Layer 7 of a small transformer language model trained on English Wikipedia (13 layers, counted from 0, width 128).
A neuron's activation on a vector x is squared ReLU(weights . x), where the dot is the dot product.
The model reads these tokens: " p" "orter" " in a" " g" "amb" "ling" " p" "arl" "or" ", and"

The vector x that enters this layer's MLP at each token. A number n stands for (n - 128) times 0.041.
0 " p": 132, 154, 90, 104, 129, 107, 140, 104, 112, 123, 83, 125, 97, 125, 151, 118, 93, 101, 117, 123, 149, 160, 86, 158, 127, 94, 130, 155, 125, 167, 129, 139, 144, 134, 116, 134, 149, 99, 181, 124, 145, 109, 28, 128, 113, 100, 105, 131, 127, 154, 102, 135, 123, 115, 165, 128, 161, 64, 132, 129, 126, 162, 84, 178, 114, 163, 111, 181, 123, 140, 98, 133, 126, 213, 107, 81, 134, 147, 139, 99, 175, 158, 131, 160, 139, 120, 143, 136, 123, 124, 113, 159, 168, 136, 162, 53, 95, 126, 128, 139, 143, 131, 131, 121, 96, 109, 152, 104, 84, 104, 126, 121, 116, 120, 123, 89, 148, 148, 139, 142, 140, 142, 136, 132, 106, 94, 123, 82
1 "orter": 111, 135, 96, 88, 100, 122, 153, 123, 117, 145, 100, 126, 131, 96, 130, 87, 134, 166, 124, 136, 246, 108, 114, 137, 149, 126, 152, 156, 145, 134, 89, 146, 119, 127, 87, 99, 107, 80, 134, 123, 64, 113, 105, 113, 107, 125, 129, 138, 121, 158, 146, 167, 132, 114, 138, 129, 148, 132, 112, 125, 97, 155, 128, 146, 114, 124, 129, 147, 143, 117, 98, 153, 113, 146, 82, 92, 137, 141, 104, 119, 134, 143, 138, 140, 152, 152, 112, 112, 119, 127, 122, 158, 172, 178, 132, 100, 118, 123, 159, 177, 103, 114, 180, 130, 106, 131, 157, 139, 98, 96, 85, 110, 130, 108, 101, 106, 124, 147, 131, 122, 141, 127, 143, 130, 129, 127, 108, 81
2 " in a": 128, 142, 126, 161, 123, 139, 136, 149, 150, 117, 98, 121, 168, 92, 127, 130, 148, 116, 120, 136, 141, 126, 114, 95, 165, 127, 128, 139, 131, 102, 126, 163, 119, 112, 112, 121, 121, 113, 246, 124, 136, 64, 122, 112, 123, 127, 142, 121, 114, 143, 151, 149, 144, 125, 133, 128, 160, 136, 128, 165, 54, 168, 105, 134, 111, 126, 124, 151, 109, 149, 156, 129, 99, 141, 123, 140, 199, 105, 93, 126, 137, 128, 110, 138, 112, 115, 117, 120, 111, 109, 111, 148, 150, 108, 121, 157, 105, 132, 126, 136, 129, 101, 128, 125, 146, 112, 109, 140, 147, 136, 110, 110, 157, 125, 34, 120, 160, 113, 112, 143, 141, 153, 145, 141, 135, 132, 133, 101
3 " g": 117, 135, 108, 117, 129, 140, 139, 137, 122, 130, 135, 118, 89, 124, 134, 124, 134, 133, 128, 124, 144, 124, 81, 133, 118, 119, 107, 119, 135, 198, 134, 100, 142, 109, 125, 107, 137, 97, 189, 167, 150, 174, 115, 148, 181, 107, 111, 114, 129, 154, 165, 73, 125, 133, 118, 104, 166, 111, 95, 139, 99, 144, 104, 148, 119, 126, 143, 151, 128, 157, 177, 127, 104, 170, 102, 129, 146, 96, 140, 114, 139, 121, 145, 125, 155, 142, 111, 104, 128, 71, 119, 141, 176, 98, 87, 73, 140, 134, 81, 154, 175, 132, 129, 104, 121, 133, 129, 74, 108, 123, 125, 118, 116, 109, 85, 118, 122, 143, 124, 192, 134, 164, 144, 184, 132, 146, 96, 139
4 "amb": 103, 163, 153, 133, 168, 106, 155, 148, 114, 112, 138, 74, 70, 114, 93, 97, 134, 145, 128, 158, 198, 113, 90, 117, 94, 128, 94, 104, 100, 117, 126, 117, 143, 113, 73, 128, 171, 159, 157, 126, 100, 151, 116, 142, 142, 118, 150, 143, 114, 147, 122, 112, 105, 99, 175, 116, 112, 102, 152, 139, 148, 176, 111, 192, 153, 132, 112, 123, 122, 120, 138, 132, 127, 208, 116, 122, 158, 115, 126, 123, 164, 114, 137, 155, 152, 170, 118, 123, 133, 107, 118, 152, 123, 74, 122, 97, 123, 139, 128, 132, 140, 93, 107, 111, 157, 131, 148, 90, 94, 100, 104, 160, 109, 97, 128, 138, 132, 148, 92, 176, 138, 126, 146, 125, 81, 167, 114, 97
5 "ling": 96, 145, 130, 146, 145, 109, 109, 99, 117, 146, 135, 114, 128, 122, 120, 132, 138, 170, 125, 177, 250, 129, 92, 122, 100, 148, 140, 135, 137, 119, 113, 128, 133, 105, 81, 123, 111, 111, 148, 127, 108, 42, 138, 140, 166, 122, 133, 130, 135, 142, 103, 136, 139, 135, 152, 127, 140, 136, 122, 146, 98, 143, 142, 117, 118, 123, 124, 127, 107, 142, 130, 147, 119, 165, 60, 105, 133, 92, 132, 133, 97, 112, 105, 120, 117, 121, 124, 99, 102, 111, 120, 136, 146, 116, 121, 115, 107, 113, 163, 153, 180, 127, 118, 118, 127, 133, 99, 138, 103, 143, 110, 104, 155, 106, 72, 146, 116, 141, 110, 144, 155, 133, 117, 116, 115, 134, 119, 93
6 " p": 129, 141, 113, 107, 137, 132, 128, 77, 105, 121, 94, 122, 105, 93, 159, 126, 122, 136, 102, 150, 173, 127, 109, 150, 145, 115, 142, 139, 107, 188, 116, 115, 124, 113, 119, 110, 199, 91, 189, 127, 167, 129, 37, 155, 132, 58, 97, 142, 107, 126, 130, 118, 130, 130, 123, 118, 148, 68, 134, 150, 88, 158, 134, 162, 119, 141, 123, 140, 110, 129, 117, 125, 117, 179, 79, 95, 119, 108, 128, 96, 177, 132, 124, 167, 146, 122, 98, 82, 101, 121, 131, 166, 165, 109, 137, 90, 126, 119, 128, 128, 153, 81, 116, 127, 92, 89, 141, 107, 73, 146, 111, 120, 107, 131, 90, 126, 140, 134, 134, 136, 131, 143, 149, 117, 125, 120, 115, 101
7 "arl": 137, 145, 139, 95, 154, 139, 182, 106, 178, 123, 106, 136, 71, 120, 107, 140, 140, 127, 79, 146, 190, 94, 100, 144, 131, 111, 78, 119, 91, 138, 117, 127, 95, 129, 85, 103, 134, 128, 158, 126, 136, 163, 122, 150, 145, 129, 152, 172, 149, 116, 136, 60, 128, 126, 145, 149, 133, 101, 102, 102, 146, 181, 150, 162, 152, 127, 86, 122, 124, 129, 143, 164, 90, 176, 123, 106, 152, 90, 102, 169, 143, 130, 133, 145, 151, 151, 131, 120, 101, 142, 128, 100, 143, 103, 146, 84, 143, 102, 153, 135, 161, 97, 107, 115, 138, 114, 83, 92, 107, 112, 113, 139, 106, 113, 131, 96, 119, 111, 115, 185, 117, 125, 144, 141, 105, 150, 108, 78
8 "or": 108, 169, 133, 150, 114, 114, 127, 103, 115, 109, 128, 104, 122, 118, 113, 113, 141, 151, 96, 162, 246, 149, 90, 136, 118, 104, 140, 113, 125, 138, 123, 129, 121, 122, 96, 105, 165, 116, 118, 115, 124, 125, 160, 125, 125, 127, 134, 134, 149, 134, 132, 63, 164, 132, 115, 166, 151, 164, 91, 156, 108, 133, 130, 122, 121, 95, 137, 174, 114, 100, 129, 131, 122, 132, 69, 121, 127, 74, 123, 125, 141, 157, 156, 153, 154, 148, 93, 151, 97, 101, 153, 154, 148, 118, 132, 107, 89, 86, 172, 155, 136, 93, 145, 129, 106, 118, 115, 125, 127, 120, 106, 106, 125, 115, 87, 139, 79, 110, 119, 132, 114, 104, 144, 114, 141, 126, 116, 86
9 ", and": 106, 105, 112, 123, 179, 119, 122, 123, 150, 119, 139, 115, 154, 109, 147, 115, 159, 142, 146, 107, 148, 148, 91, 109, 167, 129, 155, 119, 129, 119, 136, 143, 127, 138, 130, 114, 123, 109, 225, 107, 139, 118, 107, 124, 134, 125, 141, 147, 139, 126, 120, 111, 144, 88, 177, 143, 115, 114, 127, 122, 77, 144, 101, 136, 85, 101, 131, 138, 106, 128, 118, 123, 108, 158, 139, 159, 145, 137, 74, 128, 123, 134, 120, 138, 115, 104, 109, 118, 113, 147, 115, 128, 124, 125, 125, 111, 116, 138, 132, 167, 102, 136, 144, 124, 139, 138, 150, 141, 125, 77, 120, 102, 138, 114, 16, 157, 135, 128, 127, 134, 133, 156, 135, 136, 139, 157, 155, 124

Each question shows the input weights of one neuron of the MLP. A number n stands for (n - 128) times 0.0036.

n205: 143, 151, 105, 181, 109, 110, 137, 120, 131, 100, 132, 151, 124, 145, 189, 149, 78, 117, 155, 95, 106, 132, 108, 103, 108, 127, 135, 117, 114, 95, 143, 104, 124, 126, 124, 81, 134, 147, 136, 125, 121, 158, 141, 160, 130, 140, 155, 125, 145, 146, 149, 137, 144, 90, 116, 153, 123, 150, 130, 67, 143, 84, 132, 156, 107, 130, 116, 159, 129, 106, 187, 108, 166, 126, 136, 121, 77, 73, 110, 92, 150, 120, 99, 145, 106, 100, 164, 101, 129, 120, 134, 151, 162, 107, 144, 135, 188, 112, 113, 127, 95, 158, 76, 120, 150, 116, 146, 120, 177, 121, 122, 104, 126, 121, 158, 132, 120, 127, 124, 128, 112, 155, 102, 125, 104, 154, 156, 162
Which token does this neuron like most? 3 " g"

n114: 106, 81, 151, 112, 122, 126, 126, 142, 153, 168, 141, 115, 115, 115, 138, 125, 164, 106, 51, 85, 118, 113, 107, 118, 121, 90, 142, 151, 118, 135, 112, 119, 96, 107, 176, 139, 108, 126, 135, 139, 89, 174, 194, 156, 116, 126, 175, 151, 115, 135, 92, 181, 174, 123, 118, 180, 125, 122, 128, 89, 153, 174, 152, 165, 128, 140, 178, 125, 161, 144, 164, 82, 109, 122, 153, 103, 151, 155, 108, 125, 103, 136, 196, 126, 145, 143, 81, 112, 109, 149, 146, 122, 146, 136, 127, 152, 163, 157, 101, 146, 139, 65, 122, 162, 183, 160, 126, 102, 147, 138, 128, 126, 122, 93, 145, 172, 142, 136, 93, 118, 166, 116, 164, 83, 124, 148, 115, 115
Its three highest activations, in order, are on tokens 7 "arl", 4 "amb", 1 "orter"

n461: 133, 112, 140, 125, 110, 170, 171, 110, 105, 100, 84, 77, 85, 57, 138, 167, 125, 101, 130, 132, 66, 116, 125, 143, 90, 114, 126, 78, 149, 103, 103, 136, 138, 148, 122, 77, 23, 80, 130, 129, 90, 133, 164, 130, 143, 114, 157, 80, 119, 135, 111, 107, 111, 134, 106, 93, 110, 117, 86, 134, 155, 129, 92, 131, 118, 149, 139, 95, 181, 107, 170, 113, 165, 155, 145, 125, 107, 132, 129, 65, 111, 117, 206, 113, 164, 97, 140, 115, 120, 99, 130, 133, 181, 99, 144, 132, 141, 71, 130, 108, 113, 195, 129, 111, 126, 152, 123, 130, 157, 159, 106, 100, 141, 144, 113, 157, 141, 137, 145, 128, 150, 110, 95, 132, 142, 163, 144, 129
Which token does this neuron like most? 3 " g"

n97: 150, 113, 131, 100, 128, 134, 84, 182, 165, 121, 137, 95, 119, 122, 121, 123, 83, 115, 123, 100, 90, 121, 187, 107, 125, 90, 157, 154, 85, 125, 136, 125, 152, 181, 146, 104, 131, 116, 149, 111, 112, 149, 113, 118, 173, 132, 114, 147, 166, 135, 195, 179, 154, 129, 80, 122, 116, 154, 125, 139, 150, 162, 121, 155, 91, 181, 116, 117, 140, 114, 175, 135, 152, 113, 133, 109, 156, 121, 171, 97, 129, 101, 96, 121, 84, 102, 132, 147, 99, 130, 130, 137, 128, 64, 151, 176, 97, 138, 111, 112, 105, 86, 129, 90, 138, 133, 145, 167, 127, 137, 149, 124, 108, 112, 114, 125, 166, 150, 89, 103, 133, 154, 117, 107, 126, 132, 162, 171
On which token does it fire most, and how strongly? 2 " in a", at about 2

n318: 128, 91, 147, 172, 122, 149, 95, 126, 117, 136, 141, 126, 152, 119, 133, 135, 126, 135, 133, 135, 133, 184, 132, 95, 128, 184, 180, 122, 107, 154, 137, 175, 105, 119, 123, 101, 115, 150, 84, 119, 71, 125, 165, 142, 111, 88, 122, 91, 193, 110, 148, 157, 154, 135, 135, 129, 166, 150, 95, 108, 140, 136, 121, 123, 127, 145, 145, 112, 144, 115, 121, 143, 162, 97, 138, 119, 99, 117, 198, 102, 97, 143, 91, 140, 103, 127, 110, 143, 134, 108, 176, 125, 132, 165, 151, 96, 85, 100, 111, 136, 124, 93, 119, 122, 162, 137, 103, 115, 132, 133, 141, 122, 132, 72, 141, 142, 101, 150, 170, 138, 126, 89, 142, 99, 147, 178, 161, 116
On which token does it fire most, and how strongly? 8 "or", at about 2.4

n297: 98, 92, 177, 126, 115, 154, 182, 131, 119, 100, 93, 111, 118, 138, 145, 147, 162, 153, 107, 139, 134, 156, 133, 117, 121, 138, 117, 121, 135, 87, 147, 110, 70, 112, 151, 133, 88, 136, 96, 82, 60, 149, 156, 123, 132, 113, 131, 179, 157, 133, 95, 149, 90, 98, 114, 81, 131, 119, 117, 50, 103, 157, 151, 126, 154, 157, 142, 134, 80, 104, 117, 108, 135, 75, 119, 120, 169, 126, 143, 107, 126, 130, 131, 118, 136, 117, 142, 130, 156, 103, 119, 129, 161, 148, 180, 121, 76, 134, 98, 121, 112, 149, 156, 85, 141, 135, 136, 118, 85, 157, 126, 105, 153, 134, 113, 178, 113, 112, 107, 142, 113, 97, 95, 116, 104, 136, 151, 149
Which token does this neuron like most? 1 "orter"

n484: 141, 130, 88, 138, 155, 178, 147, 140, 183, 177, 131, 136, 101, 179, 126, 139, 134, 127, 100, 165, 108, 77, 114, 125, 122, 159, 119, 119, 147, 98, 132, 115, 118, 140, 141, 87, 137, 145, 122, 179, 113, 147, 106, 178, 124, 118, 93, 157, 123, 109, 130, 162, 137, 160, 152, 122, 114, 111, 136, 109, 126, 101, 139, 164, 148, 138, 125, 188, 109, 159, 143, 102, 152, 95, 105, 107, 99, 163, 121, 126, 147, 185, 103, 137, 83, 95, 110, 90, 95, 78, 159, 152, 126, 113, 157, 156, 124, 143, 124, 114, 126, 162, 112, 110, 93, 152, 124, 168, 174, 131, 100, 102, 90, 113, 139, 113, 173, 99, 153, 131, 154, 123, 146, 118, 143, 114, 170, 125
Which token does this neuron like most? 6 " p"

n499: 132, 94, 149, 143, 80, 142, 152, 130, 100, 70, 112, 118, 139, 125, 108, 95, 114, 134, 125, 115, 124, 106, 117, 67, 197, 136, 108, 106, 154, 147, 112, 137, 140, 151, 120, 116, 106, 162, 117, 120, 76, 110, 140, 122, 138, 149, 163, 125, 93, 117, 137, 149, 98, 154, 135, 89, 129, 182, 100, 130, 124, 122, 118, 147, 154, 128, 111, 94, 173, 143, 150, 102, 108, 139, 115, 130, 109, 143, 161, 100, 132, 157, 153, 97, 128, 134, 144, 112, 160, 144, 108, 119, 113, 140, 95, 169, 123, 136, 149, 97, 144, 153, 88, 142, 113, 150, 114, 139, 118, 164, 169, 107, 134, 114, 116, 158, 165, 117, 105, 113, 158, 109, 100, 144, 137, 113, 143, 125
Which token does this neuron like most? 2 " in a"

n204: 127, 126, 134, 138, 116, 80, 92, 134, 95, 123, 100, 108, 116, 117, 74, 161, 94, 133, 153, 160, 124, 124, 173, 102, 200, 134, 160, 121, 119, 129, 108, 118, 137, 161, 181, 75, 126, 137, 132, 140, 182, 133, 134, 90, 82, 124, 147, 169, 100, 152, 151, 105, 161, 150, 157, 107, 109, 213, 145, 140, 133, 132, 108, 132, 131, 138, 160, 116, 163, 148, 146, 100, 128, 80, 143, 139, 110, 162, 170, 104, 145, 124, 199, 139, 79, 129, 141, 93, 135, 137, 73, 154, 123, 120, 134, 156, 86, 123, 149, 92, 131, 85, 144, 107, 113, 183, 82, 173, 185, 154, 169, 145, 133, 186, 157, 157, 123, 108, 87, 133, 147, 131, 115, 139, 106, 153, 137, 202
Which token does this neuron like most? 2 " in a"

n16: 111, 104, 112, 134, 133, 140, 92, 166, 158, 111, 136, 75, 111, 167, 209, 135, 167, 133, 144, 123, 99, 99, 143, 101, 144, 115, 96, 181, 127, 119, 133, 170, 105, 135, 94, 149, 105, 157, 125, 107, 124, 172, 155, 116, 128, 170, 181, 137, 118, 100, 99, 117, 143, 175, 83, 198, 135, 141, 128, 108, 173, 115, 121, 134, 125, 144, 139, 131, 146, 165, 122, 126, 111, 131, 148, 91, 118, 139, 85, 96, 104, 154, 145, 183, 86, 141, 116, 140, 109, 81, 180, 132, 147, 179, 152, 104, 109, 123, 145, 119, 122, 120, 98, 135, 91, 131, 156, 116, 161, 110, 172, 91, 97, 158, 169, 188, 103, 169, 119, 101, 112, 125, 117, 53, 94, 120, 139, 126
On which token does it fire most, and how strongly? 8 "or", at about 0.012

n508: 189, 121, 163, 112, 101, 129, 100, 150, 140, 56, 116, 195, 97, 141, 127, 145, 143, 139, 97, 88, 116, 142, 73, 104, 145, 154, 130, 147, 80, 99, 93, 142, 137, 133, 186, 107, 97, 146, 75, 150, 116, 150, 129, 181, 118, 163, 135, 130, 101, 139, 166, 106, 190, 115, 148, 168, 136, 143, 131, 136, 142, 131, 153, 150, 57, 147, 160, 169, 151, 84, 145, 147, 137, 76, 140, 120, 101, 125, 137, 93, 123, 81, 171, 175, 129, 148, 86, 158, 137, 96, 92, 106, 145, 73, 94, 182, 117, 127, 101, 114, 139, 148, 134, 164, 180, 170, 70, 87, 132, 131, 111, 93, 120, 113, 204, 156, 118, 163, 126, 107, 138, 122, 123, 108, 114, 191, 104, 111
Which token does this neuron like most? 8 "or"

n9: 93, 123, 174, 144, 97, 139, 135, 132, 123, 154, 153, 155, 126, 120, 209, 142, 113, 117, 94, 129, 90, 92, 161, 105, 104, 175, 120, 114, 149, 172, 119, 101, 161, 128, 150, 144, 108, 149, 144, 118, 120, 144, 181, 145, 123, 134, 151, 101, 155, 158, 153, 97, 62, 126, 73, 134, 176, 135, 141, 125, 167, 118, 103, 186, 122, 132, 83, 156, 163, 160, 118, 140, 169, 96, 130, 131, 145, 135, 141, 152, 115, 102, 141, 159, 167, 104, 142, 153, 126, 111, 130, 130, 148, 112, 165, 133, 184, 103, 102, 113, 149, 147, 161, 122, 124, 174, 150, 106, 150, 131, 165, 104, 102, 143, 147, 175, 159, 125, 91, 94, 150, 174, 120, 147, 77, 131, 118, 139
On which token does it fire most, and how strongly? 3 " g", at about 1.8

n381: 152, 109, 84, 116, 89, 127, 73, 137, 106, 111, 124, 120, 120, 151, 181, 117, 109, 149, 118, 129, 117, 151, 141, 144, 128, 130, 89, 139, 151, 103, 153, 173, 150, 117, 129, 125, 50, 135, 122, 137, 123, 173, 121, 179, 118, 105, 153, 126, 124, 107, 116, 173, 100, 159, 123, 163, 130, 130, 111, 87, 157, 81, 155, 134, 133, 80, 120, 98, 128, 114, 133, 158, 134, 152, 135, 107, 154, 167, 100, 88, 122, 138, 134, 162, 123, 103, 46, 80, 129, 109, 148, 152, 123, 93, 132, 139, 143, 94, 119, 151, 138, 120, 96, 156, 102, 133, 130, 154, 126, 206, 138, 123, 84, 144, 144, 157, 148, 108, 171, 142, 127, 113, 119, 116, 138, 123, 121, 103
Which token does this neuron like most? 6 " p"

n389: 173, 110, 134, 159, 73, 192, 167, 146, 159, 133, 117, 136, 123, 170, 96, 110, 121, 154, 78, 164, 112, 152, 138, 121, 167, 152, 116, 109, 117, 140, 91, 135, 117, 108, 125, 188, 136, 100, 136, 89, 144, 146, 202, 161, 100, 109, 125, 109, 112, 112, 161, 120, 135, 148, 62, 185, 115, 125, 128, 113, 160, 134, 138, 208, 138, 170, 142, 133, 128, 137, 140, 125, 147, 133, 152, 95, 83, 128, 154, 125, 117, 132, 150, 134, 119, 137, 161, 126, 73, 139, 142, 122, 123, 92, 159, 123, 187, 93, 147, 115, 123, 147, 108, 137, 125, 139, 90, 144, 147, 103, 82, 107, 60, 153, 136, 131, 142, 162, 89, 94, 144, 132, 75, 118, 103, 108, 115, 114
On which token does it fire most, and how strongly? 7 "arl", at about 3.1

n481: 109, 134, 151, 149, 88, 156, 104, 141, 115, 88, 139, 155, 108, 103, 132, 142, 144, 110, 134, 40, 109, 103, 152, 96, 91, 112, 145, 113, 130, 146, 134, 130, 130, 126, 153, 126, 75, 128, 95, 140, 79, 155, 162, 148, 80, 90, 152, 149, 124, 131, 220, 143, 121, 137, 123, 166, 129, 140, 185, 136, 156, 140, 144, 159, 158, 147, 95, 97, 174, 107, 125, 106, 123, 85, 110, 106, 141, 107, 166, 120, 141, 133, 85, 140, 135, 112, 98, 146, 80, 102, 117, 142, 126, 163, 154, 127, 186, 147, 124, 126, 159, 73, 173, 143, 165, 111, 128, 155, 153, 69, 143, 133, 144, 134, 124, 135, 145, 167, 118, 126, 121, 141, 137, 145, 154, 112, 109, 91
Which token does this neuron like most? 1 "orter"

n480: 152, 131, 113, 133, 76, 126, 78, 91, 113, 138, 90, 137, 148, 87, 122, 130, 118, 106, 134, 135, 149, 133, 99, 117, 130, 135, 117, 97, 146, 118, 135, 163, 100, 101, 110, 137, 104, 138, 130, 93, 129, 151, 154, 104, 133, 140, 136, 152, 110, 150, 120, 156, 149, 136, 142, 128, 126, 137, 121, 110, 114, 103, 65, 172, 106, 137, 109, 113, 147, 165, 160, 89, 100, 146, 168, 108, 75, 117, 166, 80, 83, 70, 122, 141, 133, 87, 147, 139, 86, 95, 128, 123, 147, 151, 147, 135, 140, 125, 129, 82, 125, 119, 102, 105, 184, 131, 116, 124, 126, 123, 120, 104, 151, 129, 134, 109, 159, 173, 118, 154, 87, 116, 102, 140, 109, 157, 186, 106
Its three highest activations, in order, are on tokens 2 " in a", 5 "ling", 0 " p"

n370: 157, 115, 134, 168, 135, 110, 171, 96, 90, 166, 123, 114, 112, 95, 112, 123, 105, 110, 101, 127, 114, 119, 75, 135, 129, 170, 147, 128, 134, 152, 122, 125, 83, 108, 146, 125, 132, 120, 101, 125, 137, 99, 173, 97, 84, 143, 151, 142, 176, 69, 90, 120, 99, 80, 163, 153, 129, 101, 151, 132, 165, 140, 106, 136, 155, 132, 119, 103, 116, 135, 103, 136, 165, 97, 153, 54, 98, 116, 178, 111, 121, 147, 130, 105, 146, 122, 115, 104, 105, 70, 89, 118, 78, 132, 99, 127, 120, 79, 130, 98, 114, 80, 118, 161, 106, 105, 86, 142, 125, 100, 89, 128, 70, 86, 157, 136, 163, 121, 116, 148, 131, 112, 112, 116, 128, 104, 71, 81
Its three highest activations, in order, are on tokens 7 "arl", 4 "amb", 8 "or"

n245: 101, 128, 95, 172, 94, 179, 86, 72, 137, 186, 124, 104, 103, 132, 127, 160, 121, 97, 100, 133, 95, 130, 115, 102, 139, 126, 115, 129, 126, 127, 175, 165, 97, 123, 165, 54, 119, 158, 101, 171, 187, 142, 127, 137, 147, 91, 97, 150, 82, 111, 114, 85, 161, 158, 117, 138, 153, 193, 105, 131, 128, 107, 143, 140, 115, 159, 78, 178, 115, 77, 104, 137, 123, 140, 95, 117, 109, 157, 182, 90, 108, 155, 167, 116, 136, 100, 128, 125, 147, 129, 127, 135, 167, 104, 130, 138, 186, 104, 97, 107, 113, 148, 155, 141, 117, 117, 92, 120, 148, 143, 108, 141, 136, 174, 134, 171, 137, 139, 113, 164, 137, 133, 120, 89, 103, 181, 130, 133
Its three highest activations, in order, are on tokens 3 " g", 6 " p", 8 "or"

n496: 119, 85, 81, 167, 61, 93, 125, 107, 119, 131, 91, 125, 115, 133, 126, 146, 158, 120, 50, 99, 120, 131, 158, 139, 158, 162, 169, 122, 148, 116, 102, 156, 87, 125, 96, 118, 89, 177, 153, 138, 134, 139, 141, 154, 134, 132, 134, 115, 161, 103, 143, 143, 143, 190, 128, 168, 130, 156, 105, 111, 170, 140, 140, 196, 160, 179, 156, 79, 197, 143, 95, 130, 181, 96, 82, 109, 80, 147, 133, 117, 109, 112, 99, 113, 86, 121, 140, 133, 78, 60, 151, 124, 93, 138, 143, 130, 132, 107, 154, 141, 124, 169, 120, 152, 108, 152, 128, 131, 145, 128, 103, 180, 107, 146, 118, 179, 119, 145, 131, 133, 125, 127, 179, 153, 102, 137, 151, 85
On which token does it fire most, and how strongly? 1 "orter", at about 0.29

n149: 148, 81, 142, 145, 145, 149, 158, 88, 94, 162, 145, 154, 69, 165, 122, 162, 103, 134, 111, 158, 139, 122, 181, 107, 133, 145, 133, 126, 139, 126, 86, 110, 150, 99, 136, 107, 115, 147, 128, 111, 106, 89, 145, 149, 110, 140, 137, 111, 136, 79, 142, 149, 145, 105, 139, 129, 169, 68, 125, 90, 192, 134, 143, 178, 83, 107, 144, 134, 157, 158, 126, 128, 116, 111, 169, 123, 121, 100, 117, 113, 91, 133, 118, 125, 115, 112, 128, 113, 148, 123, 178, 159, 103, 132, 107, 96, 132, 130, 164, 96, 122, 134, 126, 134, 201, 130, 94, 105, 69, 121, 96, 139, 94, 163, 131, 180, 116, 68, 123, 127, 118, 137, 134, 125, 118, 161, 155, 91
Its three highest activations, in order, are on tokens 7 "arl", 4 "amb", 5 "ling"

n102: 126, 112, 104, 131, 112, 165, 150, 107, 101, 107, 129, 135, 109, 169, 136, 133, 197, 139, 149, 100, 98, 120, 158, 131, 131, 168, 126, 99, 140, 163, 128, 139, 97, 69, 146, 99, 124, 90, 103, 96, 137, 140, 135, 128, 63, 88, 192, 136, 116, 91, 116, 138, 125, 144, 102, 130, 189, 126, 169, 92, 151, 106, 123, 125, 83, 115, 152, 95, 152, 110, 76, 130, 125, 150, 133, 116, 132, 135, 146, 161, 116, 121, 149, 100, 76, 81, 84, 120, 117, 61, 96, 195, 147, 132, 100, 114, 197, 161, 150, 131, 136, 137, 150, 189, 116, 135, 80, 134, 137, 179, 141, 120, 96, 111, 105, 128, 148, 144, 143, 114, 118, 134, 140, 94, 129, 163, 104, 160
Which token does this neuron like most? 6 " p"

n388: 170, 142, 163, 114, 115, 114, 138, 157, 92, 145, 98, 108, 144, 179, 134, 171, 163, 125, 141, 101, 104, 140, 91, 157, 128, 162, 104, 103, 146, 137, 117, 142, 160, 157, 128, 143, 124, 109, 131, 136, 121, 137, 136, 135, 118, 118, 153, 107, 89, 123, 120, 122, 151, 95, 123, 120, 106, 123, 125, 114, 147, 144, 161, 156, 121, 131, 110, 108, 151, 119, 118, 135, 150, 133, 151, 95, 122, 111, 126, 105, 126, 191, 148, 146, 109, 126, 121, 108, 141, 124, 124, 92, 124, 144, 148, 117, 129, 142, 105, 117, 113, 157, 122, 114, 117, 107, 131, 172, 150, 128, 87, 138, 133, 121, 135, 126, 150, 136, 149, 104, 132, 117, 112, 131, 116, 151, 188, 101
Which token does this neuron like most? 0 " p"

n334: 118, 135, 151, 124, 153, 159, 168, 103, 159, 140, 139, 131, 87, 95, 137, 146, 134, 133, 119, 128, 138, 33, 136, 146, 159, 105, 173, 97, 76, 106, 111, 132, 96, 130, 180, 117, 130, 133, 133, 151, 133, 111, 160, 100, 92, 74, 155, 108, 88, 85, 93, 135, 116, 111, 90, 154, 156, 154, 115, 154, 147, 149, 131, 146, 89, 135, 150, 126, 118, 82, 123, 130, 180, 123, 142, 132, 117, 131, 109, 82, 76, 115, 164, 175, 84, 152, 148, 93, 157, 166, 139, 146, 128, 140, 105, 99, 111, 126, 119, 95, 109, 117, 167, 104, 125, 144, 140, 127, 104, 148, 139, 70, 111, 146, 138, 190, 76, 133, 152, 111, 135, 146, 112, 122, 133, 150, 130, 144
On which token does it fire most, and how strongly? 6 " p", at about 0.39

n449: 143, 115, 126, 153, 113, 125, 93, 149, 106, 136, 75, 100, 159, 148, 158, 142, 147, 140, 52, 121, 87, 133, 141, 93, 86, 145, 174, 131, 127, 152, 117, 160, 120, 157, 136, 81, 115, 155, 84, 103, 154, 133, 112, 135, 146, 86, 150, 176, 101, 87, 182, 106, 152, 144, 122, 127, 166, 161, 110, 113, 126, 66, 130, 138, 164, 53, 135, 131, 144, 105, 133, 118, 138, 137, 206, 150, 60, 110, 151, 139, 78, 117, 140, 109, 167, 135, 108, 116, 133, 105, 117, 171, 130, 114, 154, 111, 186, 131, 129, 111, 159, 99, 157, 148, 126, 114, 130, 125, 120, 134, 119, 76, 159, 96, 146, 114, 107, 129, 146, 131, 139, 104, 107, 121, 103, 152, 129, 87
Which token does this neuron like most? 8 "or"

n489: 144, 108, 120, 171, 148, 106, 91, 82, 121, 136, 113, 137, 112, 147, 104, 174, 122, 122, 132, 150, 144, 108, 144, 132, 146, 117, 113, 114, 119, 98, 139, 146, 157, 132, 198, 90, 92, 136, 144, 117, 150, 153, 144, 125, 151, 126, 165, 166, 92, 111, 184, 104, 147, 176, 126, 125, 82, 160, 130, 110, 148, 182, 138, 146, 93, 112, 157, 85, 126, 137, 110, 110, 144, 110, 159, 129, 140, 140, 111, 140, 142, 111, 136, 127, 124, 147, 114, 126, 90, 116, 161, 174, 144, 91, 134, 98, 137, 92, 135, 108, 142, 98, 121, 174, 147, 133, 139, 115, 134, 149, 111, 152, 140, 150, 157, 136, 154, 109, 109, 122, 127, 96, 104, 121, 130, 153, 162, 126
Which token does this neuron like most? 7 "arl"

n58: 119, 156, 95, 146, 115, 91, 124, 164, 125, 166, 136, 123, 97, 169, 143, 139, 110, 91, 152, 80, 135, 144, 149, 131, 98, 117, 106, 186, 162, 129, 118, 121, 89, 104, 154, 159, 134, 163, 140, 94, 124, 156, 140, 147, 101, 148, 159, 142, 138, 125, 93, 154, 125, 144, 125, 152, 118, 105, 116, 139, 160, 133, 163, 174, 84, 176, 116, 110, 107, 108, 117, 142, 87, 137, 145, 113, 113, 114, 164, 156, 92, 133, 157, 152, 107, 116, 150, 124, 79, 104, 145, 179, 132, 95, 153, 199, 127, 129, 99, 74, 128, 172, 165, 151, 116, 212, 93, 112, 76, 128, 85, 149, 87, 107, 150, 165, 126, 143, 133, 139, 176, 148, 106, 91, 125, 115, 162, 49
Which token does this neuron like most? 0 " p"